Layer 2 of a small transformer language model trained on English Wikipedia (16 layers, counted from 0, width 128).
A neuron's activation on a vector x is SiLU(gate . x + bias) times (in . x + bias), where the dot is the dot product.
The model reads these tokens: "6" "." "0" "; " "9" "; " "9" "." "0"

The vector x that enters this layer's MLP at each token. A number n stands for n times 0.00037.
0 "6": -7 -32 6 40 -12 -5 -2 5 12 15 12 1 3 -55 -3 0 -1 -10 10 -4 -1 -32 7 48 1 -1 -21 24 -4 -2 0 -2 -5 49 3 1 15 9 -11 -1 10 1 -12 7 0 10 0 -6 2 -38 -16 -46 -11 1 -5 0 5 18 4 12 -5 -22 -4 -11 6 9 0 26 -1 5 1 1 2 15 -43 0 17 78 -16 1 -16 7 -6 5 -29 -7 24 -27 2 -3 -28 2 3 -14 -4 -1 -12 19 -4 -7 10 -41 1 -4 2 -1 0 0 12 7 -1 -10 17 -2 -17 5 -11 -4 0 0 -1 0 -17 -8 -16 -4 1 -34
1 ".": -3 -23 23 -54 -7 14 -2 14 5 -30 3 0 0 15 -10 13 2 3 4 -2 2 14 -11 32 1 -2 -17 -5 0 -4 0 13 2 -21 -2 0 30 1 22 -13 3 9 13 -4 8 -10 -2 -4 -3 -42 8 -15 -2 11 1 -7 61 22 4 3 2 -6 23 -9 -9 14 -2 -20 -1 1 -4 6 -1 0 43 -5 8 59 -21 -6 -1 -8 -6 23 -28 -8 17 -17 3 -3 -28 -21 -11 5 22 4 -7 -81 -29 11 15 -11 0 -1 -1 -10 2 -3 -13 -10 0 4 -46 67 5 5 2 -15 0 -2 -6 -17 8 -1 -12 -54 1 9
2 "0": -1 -25 2 65 -9 -1 -1 23 3 13 3 -1 4 36 -7 18 -1 31 -21 2 -3 -34 6 -6 0 0 1 37 6 -10 0 -11 15 29 4 1 -3 -6 9 -12 9 22 -36 4 9 12 -1 7 4 -19 -37 -86 -7 2 -4 3 -5 -15 5 -3 -10 -14 13 -6 -4 -15 2 26 -5 30 0 3 5 9 -36 -1 20 62 1 1 -11 6 -5 60 -41 -13 1 -19 4 -8 24 0 53 -14 -15 -6 -9 69 23 1 27 -1 4 0 1 0 -1 -1 6 -1 0 -16 -66 48 14 -3 30 -3 1 2 -2 -5 -13 23 -8 -3 0 -10
3 "; ": -2 13 9 -35 -20 -11 -1 9 -22 -23 -17 5 2 -24 2 5 -1 -22 3 26 6 12 8 -29 2 0 -24 47 -9 -9 0 -2 -5 -17 0 0 -67 -2 10 6 -4 -10 -24 7 4 8 -1 -11 5 33 25 -2 -9 -6 1 -4 62 -3 -4 3 6 -1 -10 -25 -2 2 5 13 -3 -6 4 2 2 -7 79 -1 3 52 19 12 25 13 -2 -16 -30 -4 14 -17 -10 18 6 4 27 -9 10 6 -5 -7 -3 0 13 40 -4 5 0 18 0 2 -2 -2 -1 27 -12 56 4 4 2 -17 0 0 -8 3 -14 -47 -16 13 3 -17
4 "9": -12 -32 7 15 -15 -8 0 12 13 -2 4 0 2 -92 -4 -3 -1 -47 -11 1 4 -28 10 34 2 1 -9 21 -4 0 0 -10 12 43 1 0 29 15 -12 14 -11 0 -15 9 -5 5 -1 -6 -7 -67 -19 -42 -10 -1 3 6 11 -23 3 7 6 -15 24 -25 -14 -9 -3 4 1 -11 -1 -6 0 0 -38 6 7 77 -20 -15 -24 7 -6 22 -25 -6 26 -23 0 -3 -37 -3 23 -10 0 1 -7 32 22 -2 19 -10 5 0 0 -4 -3 2 17 5 -1 -17 52 94 -35 -8 4 6 0 0 5 0 -13 3 -19 19 -1 -18
5 "; ": -1 12 7 -35 -19 -12 -1 9 -22 -25 -17 5 3 -34 4 4 -1 -26 0 20 7 6 9 -25 1 0 -24 46 -8 -10 0 -2 -5 -20 1 0 -64 -4 12 4 -4 -12 -35 5 4 7 -1 -10 5 38 27 -3 -9 -7 1 -4 66 4 -5 2 8 3 -12 -21 -1 4 5 10 -3 -6 4 2 2 -8 83 0 3 50 18 10 27 13 -2 -21 -23 -4 13 -17 -11 19 7 8 31 -4 11 7 -5 -3 -6 1 12 33 -5 5 0 17 0 2 0 -2 -1 27 -18 45 0 5 -2 -13 0 -1 -7 3 -11 -49 -15 13 3 -14
6 "9": -9 -19 1 23 -16 -8 0 11 15 -4 3 0 1 -70 1 -4 -2 -41 -6 -4 4 -34 6 42 2 1 4 18 -5 4 0 -10 6 39 2 0 40 18 -13 15 -11 1 -8 4 -4 4 -1 -5 -5 -58 -20 -29 -9 0 2 5 7 -15 2 10 5 -19 32 -24 -10 -8 -2 1 1 -11 -2 -4 -1 -1 -50 6 6 82 -20 -11 -26 6 -3 1 -27 -8 29 -24 2 4 -38 4 20 -2 -2 2 -7 17 19 -2 17 -15 4 -1 0 -3 -2 2 16 7 -1 -19 60 90 -45 -6 1 8 0 0 8 1 -13 2 -15 18 -1 -15
7 ".": 0 -27 25 -45 -8 15 -2 13 4 -30 7 -1 0 27 -3 8 2 4 -1 -9 0 3 -12 43 2 -2 -11 -3 1 -4 0 9 -6 -17 -1 -1 33 2 18 -14 8 7 13 -7 8 -12 -2 -3 -3 -20 10 -5 -1 13 1 -4 70 20 4 5 3 -7 25 -8 -8 16 -2 -20 -2 2 -4 5 -2 -3 28 -6 5 62 -19 -6 2 -6 -3 -5 -32 -7 20 -17 0 2 -22 -16 -14 8 23 5 -6 -87 -40 11 14 -21 -1 -1 -1 -6 4 -4 -14 -7 0 5 -27 56 -20 5 2 -13 0 -2 -5 -16 9 3 -13 -51 1 6
8 "0": 2 -18 0 82 -10 0 -1 22 5 12 3 -2 3 49 -4 17 -1 37 -22 -6 -3 -43 2 9 -1 0 23 34 6 -7 0 -12 3 31 4 1 19 -1 5 -11 9 21 -29 -3 9 10 -2 10 7 -7 -36 -74 -4 5 -3 3 0 -10 4 -3 -13 -18 23 -2 6 -18 2 17 -6 32 -1 6 5 4 -41 0 12 68 -3 2 -10 5 -1 37 -38 -16 2 -20 7 -6 28 7 58 -14 -16 -8 -6 51 19 1 26 -2 1 -2 1 4 1 0 3 -1 -1 -16 -48 57 2 -1 35 4 1 2 2 -2 -16 19 0 -2 0 -7

Each question shows the input weights of one neuron of the MLP. A number n stands for n times 0.0053.

n101 gate (bias -0.002): 37 30 20 1 -8 25 -7 27 -5 26 -32 18 5 13 18 -44 9 -10 -9 4 -25 14 -4 16 -7 -4 31 23 6 -6 -13 -19 -52 -24 8 2 -5 27 -10 -20 1 -43 -7 10 17 -23 2 -13 2 4 -14 26 -26 4 -12 9 -4 -19 -9 9 4 -46 24 -2 -11 3 -12 -7 13 11 10 -13 26 -7 -17 24 1 7 2 -2 -4 30 7 4 30 7 26 -19 -2 17 3 -10 16 -11 -3 3 -41 15 -28 10 -33 37 25 6 -1 -20 -2 -2 -34 -14 10 -21 -30 26 15 15 14 21 11 -27 -18 27 23 24 -17 23 -35 42
n101 in (bias 0.001): 5 13 0 -25 1 23 20 18 -5 -3 -14 -6 -24 31 -14 -8 2 -37 -10 26 5 2 27 31 -3 -25 -16 19 33 -27 -37 40 -12 -9 30 34 -3 20 -6 -15 20 -3 21 24 -4 -3 18 0 12 4 -25 0 12 24 16 5 12 -25 -17 27 7 -19 -19 -6 12 20 -30 -15 -1 27 35 -5 3 -15 -16 -41 33 11 12 16 29 9 18 -3 16 -7 1 -10 -14 25 -4 -23 22 -30 -32 -46 -14 -23 7 11 -16 7 -18 -4 -5 -59 -26 31 -1 -40 -36 -1 -5 7 25 6 -13 30 -15 11 -23 21 -22 -6 9 47 -10 33
It fires most on token 0 "6"

n219 gate (bias -0.000): 18 -33 8 -11 -16 25 -2 -2 2 15 7 7 27 23 10 -16 13 -15 -22 24 5 2 20 27 -12 -3 44 19 13 19 2 10 -17 -2 2 -16 -1 7 -25 48 -6 -12 1 14 -33 6 -9 -5 20 17 -27 31 26 -26 -7 -34 -29 -10 13 18 -23 -5 10 -25 -2 -32 3 25 -32 -5 -12 -1 -18 -1 28 11 -5 0 7 -24 2 13 19 -4 -20 -8 -18 20 1 24 -1 10 -23 5 -2 39 15 14 20 17 -31 26 3 25 -23 23 28 -13 -1 -28 11 1 -25 1 19 -10 3 -6 15 0 -1 -5 12 14 -12 45 -12 -4
n219 in (bias -0.002): 11 -20 13 7 -8 14 -13 24 -12 1 -23 -22 0 19 -13 0 -2 39 22 4 27 -32 -47 42 -3 -12 -23 20 3 -1 -2 42 20 -7 1 -37 38 -14 8 -4 -8 -33 54 -18 -26 19 7 -1 -2 23 2 15 -13 -7 16 -41 -2 25 -10 5 -3 6 -17 19 6 -13 1 -12 5 0 -3 0 19 -4 -17 29 -10 -5 9 -24 4 -27 10 47 -22 8 -1 15 -20 22 19 6 39 -12 -5 30 13 16 -1 -12 -24 -12 -1 -33 5 -1 29 -25 17 -25 11 1 -6 -28 -5 -13 -2 -5 -9 5 -14 -15 15 -13 26 -14 9 -22
It fires most on token 4 "9"

n110 gate (bias -0.004): 28 9 -8 -2 13 -17 -22 -1 -16 19 41 6 23 -23 23 -23 4 -33 0 -29 -23 -11 29 6 -23 -4 -4 33 29 -16 -42 18 -16 -2 -8 -4 -22 21 39 19 13 17 -4 -20 -48 -10 9 5 -14 1 -18 -4 2 -1 6 69 -4 -10 12 17 12 7 -15 30 2 -5 3 10 -12 24 -5 -3 26 -36 -4 -8 -23 -9 20 24 -4 22 -13 21 -10 8 5 8 -13 -6 10 27 26 -4 23 -48 1 43 -1 -16 -5 4 -4 15 -21 7 -2 15 -43 18 11 4 10 14 7 -15 7 27 26 9 33 17 5 15 -7 -25 44 14
n110 in (bias 0.005): -30 32 -34 -4 6 37 -4 9 -59 -22 5 -12 12 -13 8 -1 10 35 -4 1 -31 8 7 -26 0 9 -23 -50 -7 50 -29 -12 -9 -13 -1 -19 -19 -8 -19 -21 -4 52 -10 4 15 -9 -1 3 -18 -18 31 14 -3 -3 20 -5 32 -35 3 -12 -16 8 13 -1 27 4 -37 14 -13 -16 -22 -7 7 30 -5 7 -3 -17 2 17 -17 -30 3 -47 -3 -4 1 0 16 -40 6 17 3 -28 10 2 -42 -8 43 23 -35 4 9 25 20 -4 -3 -5 -20 -46 13 12 18 0 -21 34 22 25 -13 -24 0 16 9 -29 4 -2 52 16
On which token does it fire most, and how strongly? 0 "6", at about 9.9e-06

n114 gate (bias -0.011): 37 2 -12 22 -1 31 12 -11 -12 1 -40 -22 24 -10 -11 -26 1 -21 13 -52 -2 35 -46 -28 -33 -13 17 -39 21 25 32 -40 3 13 20 -12 -1 9 3 19 -21 29 6 44 -1 -11 22 37 18 9 4 -9 -6 12 15 -7 13 17 -52 7 19 3 21 26 7 -34 12 -10 -16 9 -31 -11 -10 -1 -38 22 6 -5 17 14 18 -19 -24 -8 -37 -11 2 16 -17 11 -7 -17 9 12 -12 -23 -30 -22 -32 17 54 -27 22 -14 -3 6 -2 1 21 26 67 17 36 -6 -21 21 -8 9 22 30 -14 -18 -15 25 11 -34 43 28
n114 in (bias 0.003): 17 11 7 -24 17 -35 -21 7 17 19 -4 16 29 47 -43 -18 2 -6 5 -29 -25 12 4 -10 23 38 11 11 7 9 -36 -8 41 7 -3 -17 30 1 -4 15 -18 42 1 -31 40 18 24 -15 24 13 -17 2 -7 20 37 25 31 -40 14 -14 -29 -23 4 13 25 -26 6 19 9 4 5 24 3 -25 3 40 -13 13 -30 -24 -7 -2 -22 -36 0 17 4 0 -16 12 -55 -36 -17 -1 -52 6 45 -29 -22 4 19 -15 23 -3 -20 2 -7 10 5 -21 22 -25 18 -28 42 -4 -13 -5 -11 27 -25 -44 -4 45 -18 3 15 22
It fires most on token 5 "; "

n156 gate (bias -0.007): 22 -4 -4 -1 -20 -14 -12 -23 16 5 -39 -1 0 14 22 8 -34 -19 27 4 1 5 -8 21 4 -16 14 -11 -1 15 -22 6 4 -7 -2 0 4 11 8 24 -1 45 7 -18 -26 -33 -4 -25 -1 -21 8 19 24 -20 -8 22 -27 -42 -1 -9 -40 -33 -18 9 -18 -21 -32 1 -38 -27 -17 -9 11 24 7 15 30 18 6 1 -19 -51 -41 4 -22 -4 14 -5 -44 28 -14 40 4 -17 -14 5 -16 18 6 -2 -14 -36 -2 -8 -9 -24 -6 10 24 -22 -12 4 15 2 -27 7 -16 7 3 -23 -18 -7 33 -21 27 -24 3 -41
n156 in (bias 0.006): -10 13 38 11 0 -26 -41 -39 40 -19 14 14 10 22 -25 -13 23 -5 -4 -6 9 -8 -17 -11 -6 -1 7 1 4 4 -22 8 45 -14 1 -23 12 -3 -14 43 -29 -37 -4 -12 8 -17 -3 28 -23 14 4 7 -4 39 15 6 -16 15 21 -13 -19 -30 14 -2 16 -6 2 -2 16 57 0 -20 -6 11 9 -14 24 4 -28 14 -29 -15 2 -34 -34 20 12 7 -7 -15 -13 -15 -6 19 -6 -5 -39 23 11 29 -11 -10 19 -11 -38 -1 32 -11 -5 -20 -35 -12 -4 5 20 8 39 -13 -2 4 -7 -26 22 1 -14 -8 32 5
It fires most on token 6 "9"

n34 gate (bias 0.006): 21 -42 -1 -5 19 -17 -5 -48 -22 40 -14 7 42 21 14 6 -19 -4 13 -14 71 10 7 -6 7 -14 -13 -21 -24 -12 -32 -12 -19 -16 9 20 -13 -27 17 13 17 14 21 -1 1 -4 32 21 22 6 -1 10 20 22 18 7 10 -59 -8 -28 -9 -37 40 -1 1 -38 -16 -5 14 2 12 11 2 -14 11 -14 24 11 -18 -10 11 19 -6 -12 -25 -10 25 1 -39 28 1 27 -36 -17 2 -16 -22 26 -34 8 -5 9 32 16 9 15 8 24 -26 6 -26 -27 16 6 16 -10 -24 54 -10 -30 26 2 5 2 26 26 -7 -3
n34 in (bias -0.013): -6 -5 31 5 10 0 -9 41 -12 -2 -5 13 -11 3 -42 12 14 1 -32 23 10 -8 -1 25 -16 9 -7 -14 -5 1 4 12 31 23 -23 -15 22 -10 -41 -13 33 20 -33 46 40 4 7 -1 19 -6 3 -37 -11 11 -16 -1 11 19 -3 -3 29 -7 10 10 -7 -33 -7 -43 19 12 -11 -6 -29 -7 21 -23 -26 32 -20 21 9 1 0 -29 15 -29 4 13 -27 12 -26 -10 4 24 5 33 6 -18 0 -2 -24 15 6 -8 17 -7 -4 28 -30 22 -19 21 2 10 -28 44 -19 3 -37 -9 1 12 5 2 -2 13 16 5
It fires most on token 7 "."

n52 gate (bias 0.001): -28 10 -12 13 -17 1 13 32 -26 34 -25 -8 2 9 55 -30 13 19 18 9 35 15 22 -13 -3 -1 5 -6 -11 -27 -8 17 -25 -1 15 -40 -37 16 17 6 33 27 13 4 4 4 -1 4 28 -1 -3 18 -2 -1 44 -14 15 -11 21 -22 18 1 -10 2 24 27 -45 11 -27 10 -11 -2 -34 16 17 21 7 2 -8 -14 6 36 39 3 -7 2 37 -22 12 -11 -19 -8 6 -48 -8 7 27 -19 -2 -14 -27 7 -32 -13 -36 3 -15 7 4 -4 -25 -1 42 41 -13 -10 -26 -38 20 -4 -8 -1 4 20 -19 -12 -1 -27
n52 in (bias 0.005): 18 6 -13 -27 20 -16 -1 13 -17 6 16 17 -14 4 -10 14 -2 8 -37 -4 13 19 -12 32 6 -7 18 3 1 -1 -8 25 9 -6 -14 -3 -12 5 38 9 -3 11 2 -34 6 21 3 -4 -22 15 28 60 -17 13 10 14 -30 -13 4 12 -2 -8 -64 6 -5 1 3 10 5 20 -20 8 -45 8 -25 9 17 4 -10 -8 -11 26 -9 -11 -40 -9 -4 0 0 -30 3 -21 18 29 3 21 -2 -6 -27 -10 -17 11 11 -8 -17 -11 -11 -17 -5 36 -2 2 34 50 11 -3 -6 2 7 -4 30 -9 -17 3 -7 -8 9 11
It fires most on token 3 "; "

n165 gate (bias 0.002): -8 19 7 18 21 -38 -15 20 5 -3 36 -5 22 39 14 -12 -9 -11 5 -31 -27 7 3 3 21 -10 -17 -23 -4 -24 10 4 -10 12 22 14 -36 -5 -10 30 -9 23 -18 1 -4 34 -46 8 3 -2 -1 -27 -19 -1 -1 -19 -12 -7 -2 39 27 -31 1 -15 25 -8 -7 42 20 -10 16 -47 32 6 4 6 2 29 -12 19 12 -5 -1 15 -8 1 5 9 12 23 32 2 -16 22 -4 -21 9 -19 0 26 -20 25 -32 -16 -12 12 13 -8 -11 -12 20 -23 27 0 39 7 14 5 2 38 2 -14 18 36 21 -2 35 -25
n165 in (bias 0.005): 14 30 -10 27 14 -2 24 8 12 -24 -14 -10 -12 5 2 -5 31 7 -8 -13 -33 8 14 -8 -27 42 -24 -22 49 -10 -10 -16 -31 6 -3 25 21 20 -14 32 18 -3 24 1 39 6 1 -12 14 17 -15 1 -2 -17 -12 -15 -29 18 9 -10 18 -4 -24 22 20 -17 26 22 -25 0 -5 -35 -24 -12 -31 8 -32 22 -5 -8 18 11 -5 -5 -13 18 -9 2 -5 -1 -29 3 6 -3 -8 8 1 -26 -8 8 19 43 1 10 19 20 -3 -27 3 -8 48 -32 -35 17 27 8 16 13 21 28 7 16 6 12 -1 -6 11 -10
It fires most on token 8 "0"

n227 gate (bias -0.004): -6 1 -6 -35 2 -15 -12 -14 50 -7 -32 7 -23 -26 -20 -1 3 -24 -25 -23 -24 -5 -17 28 2 21 -1 46 3 -41 0 5 12 -25 -19 -14 5 5 38 -27 -1 -26 30 27 2 9 3 -7 19 -36 -40 7 -4 -11 5 28 -2 7 -27 -21 0 -29 16 -19 -14 -19 65 -25 13 17 48 54 16 31 6 9 14 -7 39 20 24 19 21 11 9 2 1 -9 3 22 41 53 32 -11 11 -2 -25 -19 19 4 36 15 -18 -31 -38 -13 19 18 28 13 -1 -25 -4 -45 26 -23 -6 15 8 -31 -3 22 1 -2 -22 -28 5 13
n227 in (bias -0.000): 21 11 44 8 11 2 10 13 -28 -14 -3 -24 6 5 -32 0 -13 4 27 -25 -57 -10 -9 -23 -4 16 -8 -21 -1 3 24 -41 2 -18 -23 -20 -8 -22 11 13 -9 -30 -2 -40 -6 -37 -18 30 -19 11 23 -17 -25 25 21 -7 14 12 -32 19 8 13 3 8 24 -12 -10 3 39 -18 5 -18 -25 4 -9 -9 15 -7 21 -18 1 -20 -25 6 23 -3 38 -1 47 47 11 5 3 31 -11 21 -17 -21 -5 32 2 -23 -1 3 -2 -11 29 -16 -29 57 14 -8 -1 -21 24 -27 8 -34 25 -12 -8 -1 -22 -21 10 42 -2 44
Its three highest activations, in order, are on tokens 6 "9", 4 "9", 8 "0"

n173 gate (bias -0.004): 15 -1 7 -13 -6 2 -7 6 -28 -7 4 14 -6 -19 5 -15 24 20 1 -9 29 -33 11 -6 13 -54 -18 -27 5 15 4 -1 18 45 22 -5 -7 -12 -24 26 -45 17 0 -32 -15 -8 17 17 24 24 16 19 -4 -9 9 -7 3 -29 8 -6 8 1 1 -10 -16 5 12 26 -7 17 30 22 3 20 -6 -11 -9 20 -3 26 -10 16 -24 22 27 -5 -27 5 34 -21 2 4 -25 -19 -3 25 19 -10 3 11 2 30 -18 -41 18 -13 9 -4 2 12 29 -32 -14 19 -5 3 -20 -7 11 -20 -12 -35 10 7 7 -4 3 10
n173 in (bias 0.000): -11 -25 1 -39 -21 1 41 -14 -33 6 -9 12 36 20 -34 -6 -37 2 -15 -32 7 26 -10 1 -18 30 -45 -21 -10 -13 4 -11 -25 -2 -3 12 -32 -12 -25 -41 8 -9 -6 -23 -1 -6 14 12 38 2 -20 15 -21 0 -2 32 -17 -3 19 -22 -1 4 11 21 -10 -27 3 -7 17 -4 -18 -4 -16 12 -17 9 25 -30 23 -19 23 12 -14 26 -4 17 1 -2 -8 -26 -29 2 -3 5 10 3 -11 -8 -22 -15 -3 7 7 22 33 6 -24 -23 1 6 -10 5 -6 -9 -11 -13 -10 -9 9 4 -11 3 -3 1 -17 2 1 1
It fires most on token 8 "0"